Layer 11 of a small transformer language model trained on English Wikipedia (17 layers, counted from 0, width 128). Numbers have three digits each and are written without spaces.
A neuron adds its activation times its output weights to the MLP's output. To switch it off is to set its activation to zero at one token and run the rest of the model.
A neuron's activation on a vector x is SiLU(gate . x) times (in . x), where the dot is the dot product.

Input weights of the MLP neurons that the questions are about. A number n stands for (n - 500) times 0.0014.
n3 gate: 533629520480432740520481472560510424849395376378608706424630395540603371519584404411319488588615527583617457604508515600527378540642441563574387416586330791369376637299709536560429542315397211476480520480217357378306593504459620535626433678551608546455425794622586417460610520360357672348634915453340655504496456504516689519877784508420673504496473559593430425585370714472476489747710
n34 gate: 566343465515705652338548681542304569249389866294553331492545421527453430319482511448485478500474570459559674533481428471630343335603778411287485359638293574703314389291399583304462271425420399651508519478478485237669553421442432411347658650579600460566425481418349326514601652410685644553545507459417458418427655455519452456411352395449336277710474560306570680559262600580301567458511
n58 gate: 623362533655605435584578512432558617532663274409492468641547409686439537431727274492678449364619520676653335775504614685567718237683469528233614496212480227492384703244575467356584553369519351312480347669480672583604519708558428701385715603560592543574592674737527572604537496549588657440436496520496504306386624636662663527570520408627555358333729555550610631558824437395488575728596
n71 gate: 647484671751375575558754531649523713724226598515414523563554386504597540597526445420535199629710485551511561428684456335565423793646546500280773614581384618461606239242569432590282796357429347430543441442539387566550784496469590542369601415473580504464481310377469434559684539344398222543543496469414320720432656523234568531294488492688358454562519523424565640454458427532380380648543
n146 gate: 355568555409199412566399421668330420576538517442450334395849252563616415308572580451599455433372614508769161508549563496623541336367467467568318387504434533612421492411521618721886706529548604454442387873479325760363679371563668459273521351512504572423396622471830608473457466567575709621533663402588316566496221571434246451345579587348434291405698598532386811447525480416570438521446
n211 gate: 346406406187709596488537411519372578508852473622357485488542351461264386448270453252286797562577489411538508560564558597390763512686383360429465609557577748542469648545649394766542390565645389396550430553523523477538809423503547352397404232542529612496512484485451527506804605551450477539611518508467488782339623415557593564560368607407591345565429409425511209553648372364335496701630
n214 gate: 421541769343353640427579463410479463410868512593582731156576515665527380703512722452621432320374496337392660331568411488668689327574416360433471660544484643553598525366601291581358535262386344362204574552311317593573861361487762568565545540459441492767253611335548492567513418527488463292435410532465537488425239362520488432623598374323295512758373661366404492540713456603500553618459
n224 gate: 473308735496504362591559420550561312393654638304763560321545647600671370547609492622564393470360638428545489390758601646620586373642734384465504477590485778553393627253590507572477612177544496345526435560567591432500518530321572735425424372681529628512617581594496466514543718403732580553504565485511610478751071197571379437467740515584552396583430608485485443555534441492500443659443
n228 gate: 384517590546453472676213365424385453402641330433352697580338572551512582391613534599642430470353583761591558545413580459330483291450587985366487402550345702219686714324888268500508600613577391466403313795637500366513551492473449168362487408450529353651483564354446601482427534228635547462420585600447707654350572576550586760471369706610708363496439625561488483611442496734538775458282
n238 gate: 464280398462469515400492438652451657527583504535683577376500471488589525567344329379611466570438667415341622537660654530477198500511405644401555484477242304465481735500580504856350573400493541488558613557347543404477731190488632359381600569327461463060562253531492419645524531493756605512546556420259240431437194353324519466534414797552687557535481485410523492545473667652519597481639
n261 gate: 544724504332373560398634642822480540552520588285528331302484597620587289375549254531645361488425368508694454305418507382426730456687295395488348460827531504531330336408574308681347575308565526488437440558313559371610482445551440562500657524598500263573559556656496331392706520391630714654684500368599298691464512484636393539535433567523473255750565799557322618485453562297492618571315
n264 gate: 164404568414564712571554223476322516592532216362484539512613695320534511424466468407343357337634558603787477393722406637796500588710613399817359345551390577417631596289825525453520455645534788544330416691359528736496459417538743555414650425496439703581535596566473468423557488526417405623618360555572385383339349488449741496562627614412641290418569453488403386627426477484295463464500
n266 gate: 589400484508508511535661559591550596341456480707555594437395489731432496693424500435586519433355797512488117401736433667244438604608342558504580262659386385582421268565368583508374571742595413457614472550570642610429603634456464264551524758610708264286449233500538488523746210421539520492461613593394378504492390343648664377719528273583391496457500426531565680661449327436492562559806
n275 gate: 445342375446333538425444186565445690402709453611489367663525435376285453555632504398489489399381698475553443465500510420614625460454298454448343456457399468486605694475450639392489497657351493403590750489564529464647480410474475599521482357669528500456478489208549493373130649384345428449292621596590522400441518385464573535313112460570479358536539589416705493511532345387590460428859
n283 gate: 445349521787488603739601595546518467421403584430500413492553312521440580170377629629639383359409606893561183804419284552459676399602581528623668542651628435331263597259471447620578622434552484699438342508279847467290546467473700304488393323570549760470611605639451430503631575331657550371607552492734434676508392446447500423722546512412492321685420467287524442423341476471739296363438
n313 gate: 721455621385519496452500567406338470594367447511297660301518571610468655493661398825470584459422570243562504392386514662596227644527734599592587564504485544586549708485659459481593525526428557425705586676426284404515469463431376533430600300738687244332559632459412754489638508422593706343622507507464380411321608846625475398263455593457378706552504680482500578540710478575493497478526
n3 in: 395681600327427631402581705672477535481342446824500557588500665538631482646533573459432370443228481420474470658638504507642530373379560313340292382384700615689393512419477792322534623357493540439334515459222523541697571492470645235500595368515581368570383666324422572626418588569203580504542555522453633414438337367511647519682412447496687451624526485448645209578429400577360719367644
n34 in: 482456383625579490149528586514375558308394427379417482233465490576334410317469601489475654644489454425553394396511476472479415686553384708526515156302389612568410690538582589363471572447715448529432268620621267514686547482442478373382647432493677517725697143386465504534393569411446493612643603454600381454463529740610486461328464536445624560347490496388658700556496658493436450500446
n58 in: 649640523553738702405385565573454612419449550644615519331564467779647532445390396321257366300652459649459462774564558603560500628528365677394554558666489410397312341511333672439622496553467350756389600440455580321542561581442492594436664549473415604343409415696257576503527631264764677650671636534581492383371385397364670410302373557633598639424444432322530626630474470342412611630211
n71 in: 709569463460347673640656284810575626395459779289520300266358375873734259265388464410726387468480586572417476481449230542528548492526500465656496496630516359620520394613631489532488424548458362648504496370357540568604721484667641630496420512564425659578269740283422540627406577664356645580464554504708661453541416460615605210379504520361370713444457595551543588285575441330612519588325
n146 in: 370504437324473567619455608644464547625492621328477612450538471359200429496470628583374662872684424589504451410568749746443580512570553640508594422405481515642403649702607698319589339580656751519608706405603612588285345508506364527607565331496526526615289422340519400558484453438407345337822404409674469218402651589431515296575756462407344390332376595564681427440660458399396475593423
n211 in: 390359324496372348508410481221625531383582301523539412473565577367663614470489539602557477558362561712640621612424361444671614457225504553571551287530546654350813320470794680461631526347563286566346271546302442508412500380673628515584738366423470493504404668530568408497457453727430674330519467307641465744516542558633399289470395435255481462748425519451640354631508417418512453755634
n214 in: 532461446469528608661493577426527479599561475249454517630690616525588419534652440339385442577423521339486593558649443645286445283474555469518272677420416479420567831527462471468563610375524641546497327327486479472793399489435782255465458772521413520723640486552548444508543620420507637760402517510581461337371553437382205449548588601459445624570565479681679528729438576351437490507486
n224 in: 655394309368420479734577410482485460708544278547721568322817374624639413410608511472743493431525652410535592608571534678496582624573599351504537536400450366435413463447643467713658569496667382352590340557593590525403517670506533717818496199590460486644658419657475395399504435637529464554493459461521475411507496374304416398567587471716361564668433422468465353433835504671525557580529
n228 in: 691473721579711281447619565396471662458562450651397500473425489434343363602438615474322489511599365416515627699673471371492413531556347463484515515508553630314389689367485528618314395481577438447789094609605192625659472469451485635643375368496607301340337542665250473242512323594489458466379347519405511372648500390613522754522523473573586616383511477430608500437617474635212358611583
n238 in: 471521600472426611423299637422500543599607620295669343500303480486389422726348419548500589504961431482500524578566490449752386667580352510532422761382326377577423447483510651556318523632443497609626588469434468399483559282402373448392542458465408663461702322389658325470468422423419331591378386262497511469489405633580429479486253724655400548368486535602490510469562431479580431377577
n261 in: 549582309401374705581407316548487440507654314207570467418478584549627565613560611414398439678548522736583457407533486507467587541409648591341246259293386334489615668457387622323713549617550574272463352587850500581599455385574593627610412559566506361613562586711450471537243511388367652541463581391585474336534500349398496702457733460401340631398493529439511757389598655355628603592559
n264 in: 572272481693659564680436471563647254496230567456411423533616437604447452642458433414252518507625561566576511400134479276605475571567504228568616515402419464467201362493431574614427664478472405463581415681711478504548438308609526533642408463386481596394672399300396680566409463573282422574621518413426437249594537379511454377673515430386522569642328627543673573270325623400540658367588
n266 in: 544464482398414490635188464453536287655406633581396518651419507572421325503325590493397448385674671318469468479282696376426535706490535665467558421454621632639428363448444461425326585539552343379532489398429318372486523464514737430567660316351439569526447612356510368390654399432611726704475346423627357560656629450602424381674547489373567567776524500645434521236514374597482297639404
n275 in: 486465351324402567673263455679580405472599521583791354500431638387670397487436384503566452413441357392350527318373464510356627553630582521475726286449438303243531461605386538368483351531513653657479588572510444441403549451497398606341632566715571571546434539483377639520489584497619497357317473562483500441379364403490611343313388372601404620669321445497449580273569834416621526451621
n283 in: 496664492371515430492732465280526271469726442492465454376398409722647415408526635605580537311473361423579477474549369526579663391398538534307297639564534658730542442698599563727852460500470250523420550481454450527588575612522488579637577408477418433240588484724635462580311283620669450461080603617441481439367396646508496444669458481459451629470418394701323580680504229504752382377634
n313 in: 525360543510454530458249595383383554682579589567500458628389457507459480375419447452430483411402417521555413421667600568462270450397704389438708592357647490328553475531619620401352466458503632606781337802448384549489526362690326660455697689405377473598461418444390518454757415493369369709560514451568465291576733574587353465493518120476563396507579462479590458297629579603409484588514

Output weights of the MLP neurons that the questions are about. A number n stands for (n - 500) times 0.0013.
n3: 485585375388492722508603778453449397614672533481339395707638713514186406269612605461572511442616533659444543517583532438500727458615435436397549567639347469162341685482521489347281380507400933519316679440404504386650388544448578755687607727791418472519472599420492387592606757595644504594591518608756623500708703522419587524463492646566438469683402457512513721321344568544512409532564
n34: 609464556634529657572633760328606637201689594370451593732593492694395664392677527379465536293555594476449310575489574504208461610320420516530314426157545634467548385521649522818606421435529637459496508830424722488638389757597528585500246739583439383553413697433520746474612585372615665508516514566473609476390542445536621575512434430504554734740428399634338519469500778436623534500544
n58: 552533538344710582705456511483539388249594570402473716572372603456634457571548543478702401691605400356632425509443385390592390214459485476630344448356441617426575828442943405469415452293279424565591588720492410532421525375674421372644420515504360434725351471227442219575702583282569383413444588546391578479416684334459660544850611424528492626395588535621708508668722458366419309300496
n71: 244357492472676662593637579482685596586360725725395417601413392432318563508542262357273278341390378727534739322250666561400533601486601639256599483419361639836601538481407607428694580519390295620447432383525610571740254454348600354571546504564268617613584465227331452220456586532542467496279518264484263530496533378245266635349306528603410500253439677594586488291610392534360512479432
n146: 387684331453640468590552431582129682592369521630492477431569782352726565596370432526452615334594517500723492491634524660478460523459668390442600460746454417751360328518453333395449382616761334384679438622684437343642381618019638500589556447559450468469606348443245435558596623465594536244552707690362354513638339492348334320483664240444480532500177540598649453439488299533332554334656
n211: 695249581787742390445701214617409500367381600634442554435584737050477305384520619445566507728504407633496492642378520392456468473733438585326388424519634705451485459504568563574637443344496621319397554476545453600438594622635337519419379481399579482453581563322554320602592413526341492628677888361394404475581418226783415500363536355476607486549437289339645535480736550369492327577406
n214: 515295424582225532632600587672413107682737425492481439347458572592334724536484555395587353418549508446552409427302564578695702422664318569408479408293668512485508638609360526368578585563564456696670492528528527536652288427687721777669504560593479542418739345601575618425508279658459563730560628601539276255682362470431528601504639246310496541304489480359417696576285723545732650436650
n224: 511629493477329254392712544483488689484360696580623353473434546457427400576450527364479362541422500662426614455690627337341222444330310496489659488280709658543388316563484500355227558429471562629508541438543304565469419582601708751337500460284619487593329629531308672589548458269344406702477490302673556440228592547261288516448408620679387300580511568477634413628328426296563345488281
n228: 356636711403450477538504609525791290561562496421768677524451342727553611484679730450679249392604740537369512335237283463358198531487554492443430741511566755742582568357483416274531328467269468481445473771745570701450339704396233552627595582588623604535588496241578545338439465340512616378512633695512545418532363493548571604508425530563554446515474504469586481253404489653605489512524
n238: 567360561504412465445413482241263319570344586385493554280215549526466341507284474421442497441710607473758421371565459584486485409449504401500687466455368625472426515497572483635581664479482523554668507712619678451554718142571496429250406599566523345394508385492770586546175682372477489313572460603226672383568607457608458382359294589619663543425469310511401419542573511573661623436829
n261: 456375681628504346427433523440483294218508578207569538592440405480527526367647609543489453314504305321584382678526543515449461458385285560496529516456413760574322271471546493626412704577623456602747607448186617468496320448800533781548393485209696646750412724496475421649629469426708822276444518512465381274300451309662607412402508399488535406392434574748673469369516523355649439587697
n264: 619582393402454656605540576436210195492587667644454561581583628442415453333476413475500489449419383360440508466652500478437662473711361298435285720515812242556447435344623647539500682452477528496563581456618441568565668476343729455681312413318492346566447328323745416403515299465378374583504443567633591459710621436165608249749710435646622581206430405500483469894269669390545423428476
n266: 650466619229525730488597481275513544375492751767407615504298520569365500536512516598474544500382487703520384517439452511141460363719609288663579548626539468519425341744449559407539484411519609546194473577705468688417569683184496409532665671325388535488634462374341600469577722293753429528339482432642458880618557310430266561496384447532362623352363552480588350338565821439287458714406
n275: 615566425380591470435500341436391481477272422627475436507511437561638568537639765777409294467496640550534559584670470497548478558322356594557481496490611628559329417402788366640648496617353429246485511605314602511645055575652519398556425626496504412486489574564717425566600522370677368260754536645617674643429470718565642576400319680747292639440548496303317701519413471576508557437583
n283: 619662535605404642580773547544777537466410534575560587600531331440514491389608602609537371561404599343475656478437500489561267568563716429516517735286569585450450601511719698400392780313325471492500409438626557455388444483765667637724360632460842645512521682425204618587587419401354622537624452435723590915558548313660645630812393590692492528784500190395158391330416552454660445508395
n313: 400482496623577802500577576759492316496511536500685220631609523284487508523592289479503507691392388366508390680460473373423674686220789481636397466581473504660719562483342394766533237436392473482296607415609635576503500627355655547508634435437536460351361188496544205386438643567678376273580527548522393528380419561391439469623352485644459465641553356448521676685512419442636735626741

Each question names a token from some text and the token that comes next. It shows the vector x that enters the MLP there. A number n stands for (n - 500) times 0.0049.

Then comes g, the gradient of the next token's log-probability with respect to the MLP's output, scaled to length 1. A neuron's effect is roughly proportional to its activation times (output weights . g). A number n stands for (n - 500) times 0.00079.

"ar", then "m"
x: 601371537540604509514551436489497601382359501443372569538402526549586436506554568421459518532630399395729469561488568503668501465382337395483461523474428568599536471512501547397449587610369578432509587647389393566427357589539354503602475495515465520340649689529423566501611656574335373551619514542494539163536458545271422568550569559480542478573542561677539543689519567539502393441464
g: 411433420441704446549530639595474564322523528349472576417495770579498437472538476212249378242573505503673496537543346391410600552676566274539506581506471555580476609575374515533445388436374329422704498571470269381695520576453372611490691508487386313609663539448416497503422506433662384482564734509634612433400487513409463489442472338288559658369532622709651433697618396566513490302575
Switching off which neuron hurts the next token most? n264

"–", then "p"
x: 529457318387441412308592360531493385505611608656462554516510548465570525465610619638556570610610485557389559632517461581632546478606512513521659704441659531481724374498368513287460381415632450517615631462505431369610503487498560512528590445783562644662520497556435562478507453469636476443659472338668440493521576640376527509490517405535799608666504449543413562687457511421607567456477
g: 546477522541372571539645603723516428440332561736569501494552674323552480540580457482454499610353479677797229347395635325501587515464510326602685640384467423388563311350629494433568604533781609584622680480476436393418489480572330698408477330495430546667586425382465622544571548393464430494347471449493603518400468726481312361505607381375479643385495467748469470518496563647635394334544
Switching off which neuron hurts the next token most? n264

"v", then "i"
x: 443313524330402608355602402316518353475439507453438497599621415475335435690567893341501489693519590359433431530500504470524438382443394379623480464481393516492525447634481539511408552494393403484271545509457602601583418350520495570498539470518513505419573479436363346519482506519619588664503489592662639728606615532414321394577674486544371454648615613459526632512538537502364507370415
g: 571561471529566580601582261436387574396452477511532510332433507554558518457466479334516428548313452612574699362423691426567433604460400688449512451240314199514616398372543439524665459467549489436643403560613663682565381590486564648549496487652566638418655447556590488513497733570569482494581551754575390411757531659385554335577702390568570264509477583435521233710421598528380606678434
Switching off which neuron hurts the next token most? n214

" as", then " s"
x: 431510593557684358456443438600541455596301529485530447557491600452474571439499577548471613529428348445517458434548664498541391386519572468457583583420525552510467501533377514472542598479413463375453469556399554423615273409526570439398351481574504614585449590445655275520508614501579547608573475489414683506412585512704438587503526499430400592377587510600451403567535629558561550610489
g: 579280426367381612654541361447462321502640406459411634614439498602365564539529476407574411554397376580436614595449445547394386614526519560679536405725659248456548480642649623438625474445371314400559627687435558488375465414452529311721460556424515623534480454424440619441398605513527557137523701538540475367824314311579506616532509660429395670366571502431447509574595538708589582619605
Switching off which neuron hurts the next token most? n224

"r", then "ol"
x: 483414411564299566532573387506518361692526525491430655428551507816503483520498339379450573795485328569456477602354482622529599640618416464742422562436388500704446455638411561560399499255537530503559660399654262680484427633495486721426310517579497552694489522597394662519353443577517222656365426510565422480509620435505475424605674480586537531505586607324419411567371536563597487703364
g: 545563588487561313608539534416448519526486466477255616615356459366474538481641336567548499548843471542601416509404493400355486517461734394398788629520243705470677571555470555473593615548548551481357582580576454483339451595531463577434623530614579389506391450521598528460447689545656365439367582456673608545622554518608473408432667450500096681621479662776513528415598703597545377451501
Which neuron, switched off, raises the next token's probability most? n3

"le", then "en"
x: 374504437374476573424531638435523669476776573520437396795484621404338459554527626463574504424540339506662523528613441551639414372465325421462302476421446525397590485790482550406425532397368388646499653683646274582389429413503491436610455717528490642432476191277571460503352498520263620291492470519581529445425512375439387446546472482324463497407558563467519446568371542656574507419471
g: 587552509645392398673484539579536606226467483489591540664546371491494467436576646687476412597579344591513293634351443278595717357505556603544388623644464578343397378368653578629508511400592480603477203572532403634381515567570363572436489444562595586433531471610496365597550577450577632445542588555460585544458670666416630392480516975319510454558689440617344550364546574390634508489622
Which neuron, switched off, raises the next token's probability most? n214

" to", then " her"
x: 619444462452425569454556542414533555444657506746446568473462573591404575557613504558538634459544548408585328424374540534467582543584535485559668613475589667482482580531396464465703447388421581458363514603462514435413341333526413555478376478715464540432397682376784523495594592571484577457422491443538546589639471459484495437520555458506356683491535488596366537543529534489613610256554
g: 706486501411721570614622419456556481478470525603445294528585453366468583346493450501543635368471506265478479446566445411618480665529470726392555298293713546596351342595625538459405511598473542636564581575379473614592390563560498421478457547730417654629606382464414297497665501577483585692649549553542667449563612442360664463533439480681664716368417766737628415627585689424478377585350
Which neuron, switched off, raises the next token's probability most? n214

"ind", then "l"
x: 107429357443342555601563594496533521418451491490399361512526432386395440448524465508434485576463628289656502342372475442588494366394393643337402548532661606502403543550360491415355483546349527543521469479480548587587401568527570573444468605311438518521577633440741476522535538538427512309524388504571473480541645522342397408436676580583482519619418625537501660499439567553591542477550
g: 479639295464738553572518529590487612592459591599444630308554438483487518356563504722500443692679485625507251335502527442375618438494625668403458596443418240268454470717605518488415182519536381495598579581615321545531520553522557409596498398629404475357340441395418521452489664632554408334596359559528509492594649435481487502552741444267498721376341531505239432471433456377502397416621
Which neuron, switched off, raises the next token's probability most? n224

" L", then "ab"
x: 573473499457573519459749432554511566476597400536653485575497515519602505467481697493581463473559499495478446476504479646441546471514581484521593473548545426440559492445545507547485481436452490528494461440460544599422427534582462514552516474512557546490559509539546466516555407538453517490594502460429662532495487524451508399504486495407406499352407482381445477503506530527529449549451
g: 301677482502431444413491436668431615506385511372495573312546753703475275606547508274488390654545491502500355485441437634523680720487551304361657511399484604316393520252694514372367492509724566436562252618293482582365474489463603473448463587450497582528386283431447308337549510532505491576578495520468482489516698536291660487533447574473478628435308316449581562454492389398435458256617
Switching off which neuron hurts the next token most? n266

" M", then "c"
x: 474557503522430483626462502438517495474435408499568433465460442427517460426548502436466516556444502442474452551457492485480494515471427572612366503471541468608570392517419560454517472516478546448468516543485441493571463486584577504599518567413538518399427622456570526520452575601488578468436524514495513584457492505471405514547452530508493482441516519509509566577517573425465509514540
g: 370561665571598438518483520628319480612382444342464444477454679558397507590796499476507778458269684540372697504542615577496626512563565559407447549253526276500513613303294404481398415505391582330480754501400212397488513610281591550578562539495459572413363571275456333423500649585517484564248472600443489526528659494468509616472476572476541458330468372650656523531674512493430668511627
Which neuron, switched off, raises the next token's probability most? n146

" –", then " 3"
x: 468630620498556283466522364537510456516594379503516448688509474477418664457608470340380464547482621489497436410467467425610601463551588433449556552464420507460623399460507469443528487547438511450483463486425597548556330528468442568714377540526489493477508478519616585512591531543540615387483578417520683564509482516446580470634607476503445607418548581570477482506509416527566495542542
g: 593539411237438550563430388352426570505480429359567426419721405499659453245368432326587293566401486398524557452553435500496387430499513390509422526354142491463438561266396598452722433288232356670484421635365534505612724564508473510573498487402574562490578391640549495421506336602340542309495454433309609481364373416450732617556620577265469610509323526489424473451561499557413514445665
Which neuron, switched off, raises the next token's probability most? n58

" t", then "urn"
x: 354557566412356528591569578358546457474433616498522650456527454551561477419390477430429490579499484498404322526594502328509440370559600533438447411444526505500496554465496518331504508422487470460403587388394557579478370324566517533515540599546494453530591554506522599510594486547445610597480513407428486478415418534413515503473504451458590604506363365563493595504448522492460526493652
g: 362597441458258413687462570423449585724539498637409578461534482316422529339570683389677688519357607587483771473431469367510681569588466457485349204524524443352381546615655383438553603589338469439559441516490625643500646558349489545420530579647494314415509562550637456387563675467355282471379729620359578582414357499532547418567555684400530474493579719358397717491549432536273441394533
Switching off which neuron hurts the next token most? n3

"ol", then "in"
x: 752309510569560432566478468279509689399534379297535396573466448530527436452561686410419531665466649603655587527511537470558465383391374576695243486461628530511468570644440534436552569493568526519627547378484694466492386435521371532532367581323520653654349696506516406505282537459574434704526350463490582487514658563407407400563471469597463473584489501546408644663528566459719383386663
g: 645228459481378450634418517420552252541380570434567451496484346761690416509517537385505604285569433625466428256403559421570583435566386766541431333400616453467440284509718496592619471511494642513512665693354599563587481289545483602646368493648520578675750444504658517578465662611642510537599724574621707604584471503563464534521483576442571609579706479421467490399515670643493436542631
Which neuron, switched off, raises the next token's probability most? n275

" |", then " "
x: 468451468492474451491341589493458470551443506578481516342487434555549733454582526534526330514489492530480547520470575499470497434579578494603624498436451501420487476547452500484481539498487482471603618641383499450470363445493540562553626484440486515495520469487555485507464526439497490508519478422436454587428522352375449503490503424523530557477439407502516541479450475455563459529621
g: 626422521521554389491500404504423582449619560278700701274468492405670476348429534695549428293573717407542475301478598697484642681616130436296353450465378463269322558457405559493518472527637533450336513438458338417430473545426442539448472497655373335487378344577473515465385561431532586558649640429536372522664320414697459571442522539348517458606492329313521688532512553551562674542628
Switching off which neuron hurts the next token most? n71

" sh", then "ould"
x: 581369596412460575451456487438553484525498561687437479436504498405514429406473538486554477488488487475559445648431518542582449583523524521507606486517592556542416690609478466444475506561470470520594489528413506565463470393551610523427556569566477460485625312425537483534419499553614579478644472569416493518502491612432420459471272385459469590505461478443324695460509321517361413663409
g: 304437540572590570349464374438508486482560247490364446486701618388310539677481424571383541692399506673529409578551603352536170567496699421444291454590447534355349599419492471550596533577499238426513570502422453316472641596471517332732539543397603399519366599471629487525473261560694374622633461673586482521379459520536465581599621574391279558549683780577553691541554554467499571393403
Switching off which neuron hurts the next token most? n313

"ff", then " B"
x: 325501358316497502494358510479536424394328608585445413493512460744480541552537576651290351518595443693779335408388473493531510448481430492603487333597669567698610410561521520441480525481544547441508778493583483779638393583493535602515466262541483556345391435591570482508555372515601543488534481651504456363362478662403257512389765466535441473540513660459565615569626341816513477417247
g: 547615452408611437617530696570413572166520619565678471420426551490556634707588695259605508511395483724366596707479660342600413514494594316615498530541389663580582461547560328507595437552630708469343304520579495486337566469476416615641659545482446569454572554426529376434599413357558501483531418585467329395731658294494518651615457509398368515417635579416772422493337526423496699467370
Switching off which neuron hurts the next token most? n146

"ould", then " Sh"
x: 385531250465387511480388465358517534512530412426581551430364587610511546622530531408392503679338382508636498486317473513468500477482400341490511634462629588612420612458457443288590481489406536258453833615527707653421388640486420479441446402439476473444564957485670637497571560527558615415327321488450518494455578647552343403456467626468367732315329587461395673473491541638401575427459
g: 580503423556487580449478340396447555436678577544739688538512519628466596508506550526499459555694460259466499629550554576620561542429517645416521611412404463570378383529461541582363630538659428362458341683584545664394410394435449491480815548413446747648660524587570693476664418291507676604697328657712416411591463643499456479499482460614801636660662601575564344560533434466546603722365
Switching off which neuron hurts the next token most? n313

"r", then "ish"
x: 739331474535313610717632478394527535613643482434359334533489500606601442426496482494514474545497485562742551545375481494621483557395471503544365569608710553603555490513549559508348545425534512488508456474548384480380406661532520500450401521294455626500620689585401655516538653545687437482372410450495569484489510514457455413556476635479427440479571482239385579687589529490501426536601
g: 646557249654577530449412500666519478592509504506410398578546411374405496397382476482656517613545504245562509497359403480651508625560642508596330612626524537472498493757601556691556512591530622416679511645490784470612494328462632256660538660385478442425581419542362519451635341441623647204604380641441465515481587662461649489405253672356484463434559535607489489550765459533443378668638
Which neuron, switched off, raises the next token's probability most? n224

" F", then "ind"
x: 457456408454410527588460544600540496519412449545613473473461456542546459445515475565533437577441588427530389485408423523577487486434389567516377478440544466488430395551458560342480470524476503493524543496519602496538414515573537509514560467367510521439492488448506653510460682627547564502402562522459547523463517555435532474484541527537509446548416558435303570410445499453510476536512
g: 556623479584630386604420315512550314655639511262473446637625515643786404539709462429454399467565499554424594589424527726510470470530485471424425543599516583486412456288622474601577670425486414444302640639478444681489488210573454509769390546595339662527674635495420488492734568552590277465592627310444451453527393557602526598534504737476379424421356579627365606353394649604581415532369
Switching off which neuron hurts the next token most? n275

"s", then " to"
x: 527561664499246513551451582538529510511453288442290477501558584593626511367704405511567607429465647598515599534478507584510268434407550588411405582447483620471500537548450477460536415558430450563514488494517451535560287598484350454457422569502498549489611753347567508494423731408321487615580418464546658548634516591596536325351581493558559645473474628576492580392505529467609433525524
g: 449631512557499572633618402393490508463242524465451499353747509513424463409580394527454417480583557549505596317457448538470625631523469471625526328680396490503597344500432361684859629569517546420370603421504385511501594496489438336402603310329459251688539560794418327391188449419492434624556626406571496442757558580498346571410696708452545528333528595471371582474583515311464498568525
Switching off which neuron hurts the next token most? n228

" in", then "s"
x: 590471483419582367568526553557523510454663485434523541484588571548490578449512500526567533595401418566480473442543537450415532523573453415494588520459494594445424592507576550408624525553421474420602481360417559505428299430550465538494482488600430613477388547643548434502490511616449551616525525529459538458577470436523508462527517523612482578445485442628560440449524556656473651548489
g: 474404441499378452442592366407569330393459354378596407494503220410451459596510608468506689585507476478558557547396243357428481518452586572550430279571582621433449519713266435440288437557631482609511504522386530591644396606596442591541527431299308324362682494719548336503525485472460600513660453643730639602340299533454369572331445501513474639663495365672473719386373292534613693468451
Switching off which neuron hurts the next token most? n224

" h", then "ap"
x: 510656579546517397565468479454528512516471568655621355540566515437585455345549465327541471572528511511495508410601498544505473437474538467407575431558474591450543495494546457589566633465381521491409506515356473569455360489564541447530557521551503533528480492580589449523477524575488574557354466401588627557648407608510542328521563354466510525510456508512416348470524515534530492423560
g: 641586549391576611427413652503625385641430486643444507270525740514588416559450427337227672548386430521416370419425471181338708494411472511597615453394655604581569641563634534573692355434586469315508530498560472635302553542562548565516429689486421547580502501547435505578728688524588352463661461296381395713558580708723420571459661416647431643400604593562574663456447457458501462518386
Which neuron, switched off, raises the next token's probability most? n211

"and", then " out"
x: 314640540390584576392361499610529316807422483363531488573632489320544466422552393569504475531594672540373560413577488389440547380447518558538636477673676628390283485573501484444332553449498343391467589446420547459388341516524369550646392538434456550443575815596543241510434535516610492610590355445499412468611560540357429453425522491427588466738447594311637452520513592570468535461516
g: 532441491478258610608613554662490621488566474308561323634606583390648624229493548455390604468517574397351621550268452716675447369553239243556421569371483520563472602454289482367526400523534598641493711467579542525482416369386530479637377614589582465624534782562416385543670641386541586563601447428520594552629577518658537385543478543471391584310468349704537536339428572669658464642404
Which neuron, switched off, raises the next token's probability most? n283

" s", then "ave"
x: 421562352437449491600689618567519510500552434444563526475556554434584464445511493578529458507452416509596511460557483485527533366581569365623438508498539536565408586588431502514515471426341464536492631454421522475505363475569533560551413547597468429514546577476552383523481594482464418532534511384408540495668516530583559481558584413408456560374448531579484555439503559595526390602577
g: 479370331450494502437351363275559527574402451380336566701594614502471611457686482624299331511630397530498382499620478460535618339489523397636496377569599552371440413598403381387432660517359615713577487619285735637527603453491494625551405511315462534461506285354679663592487560527643427581674742410410308767414441345692413430608563502705608339586560410560534481512471611558641550481468
Switching off which neuron hurts the next token most? n261

"ell", then "ing"
x: 275489480411355396445443520554523467569483436464799418533491504521512457594555562381497454410333361528545523466395526525498698457333476469431516593373604547572496482482474464464438526530358660639427535472643676643438432715527577425474409573431495416687494539601530471509505596533479466530555276655411151308447476526286314514528390661608437446568465543405565604508507435361497471603562
g: 476552611388158646458524521615542440532268373678574442410494424664429381489588419365417294526699526238558545483393373411567444503570400543577673518355680436452227436525645458646382535328541586390452472450511500696440462399489736488450282515502492401389550426410564326570460485352624387262610604387408493345729345560448576458554360554429494413450579399282546418524408603530298380488462
Switching off which neuron hurts the next token most? n275

"ould", then "n"
x: 464529372525380556346444429411519467540485562542450514468378550557465512498556471356453571557495600471577467504311459596458436633535512404664752527593534600632492504486488426283570534494346537493352612582416777742402364359504367513447287423409485388610569971572802542497815553502390629323374345466570360381481670563570443457408474504462376769333349594477349542555424570615544529343654
g: 545543638367630454769489571541378502513525561278535370235357361473442330509507555378502484426483477541429492446420558275635569442482720511439287507392531471501206247291629625312533401624686593442495727465584453617617587657563380342556412637489352352539411583581528368667543351534498436443371422588499600393480405584533483651518592413320355605454360536625667493446556567505300390604384
Switching off which neuron hurts the next token most? n313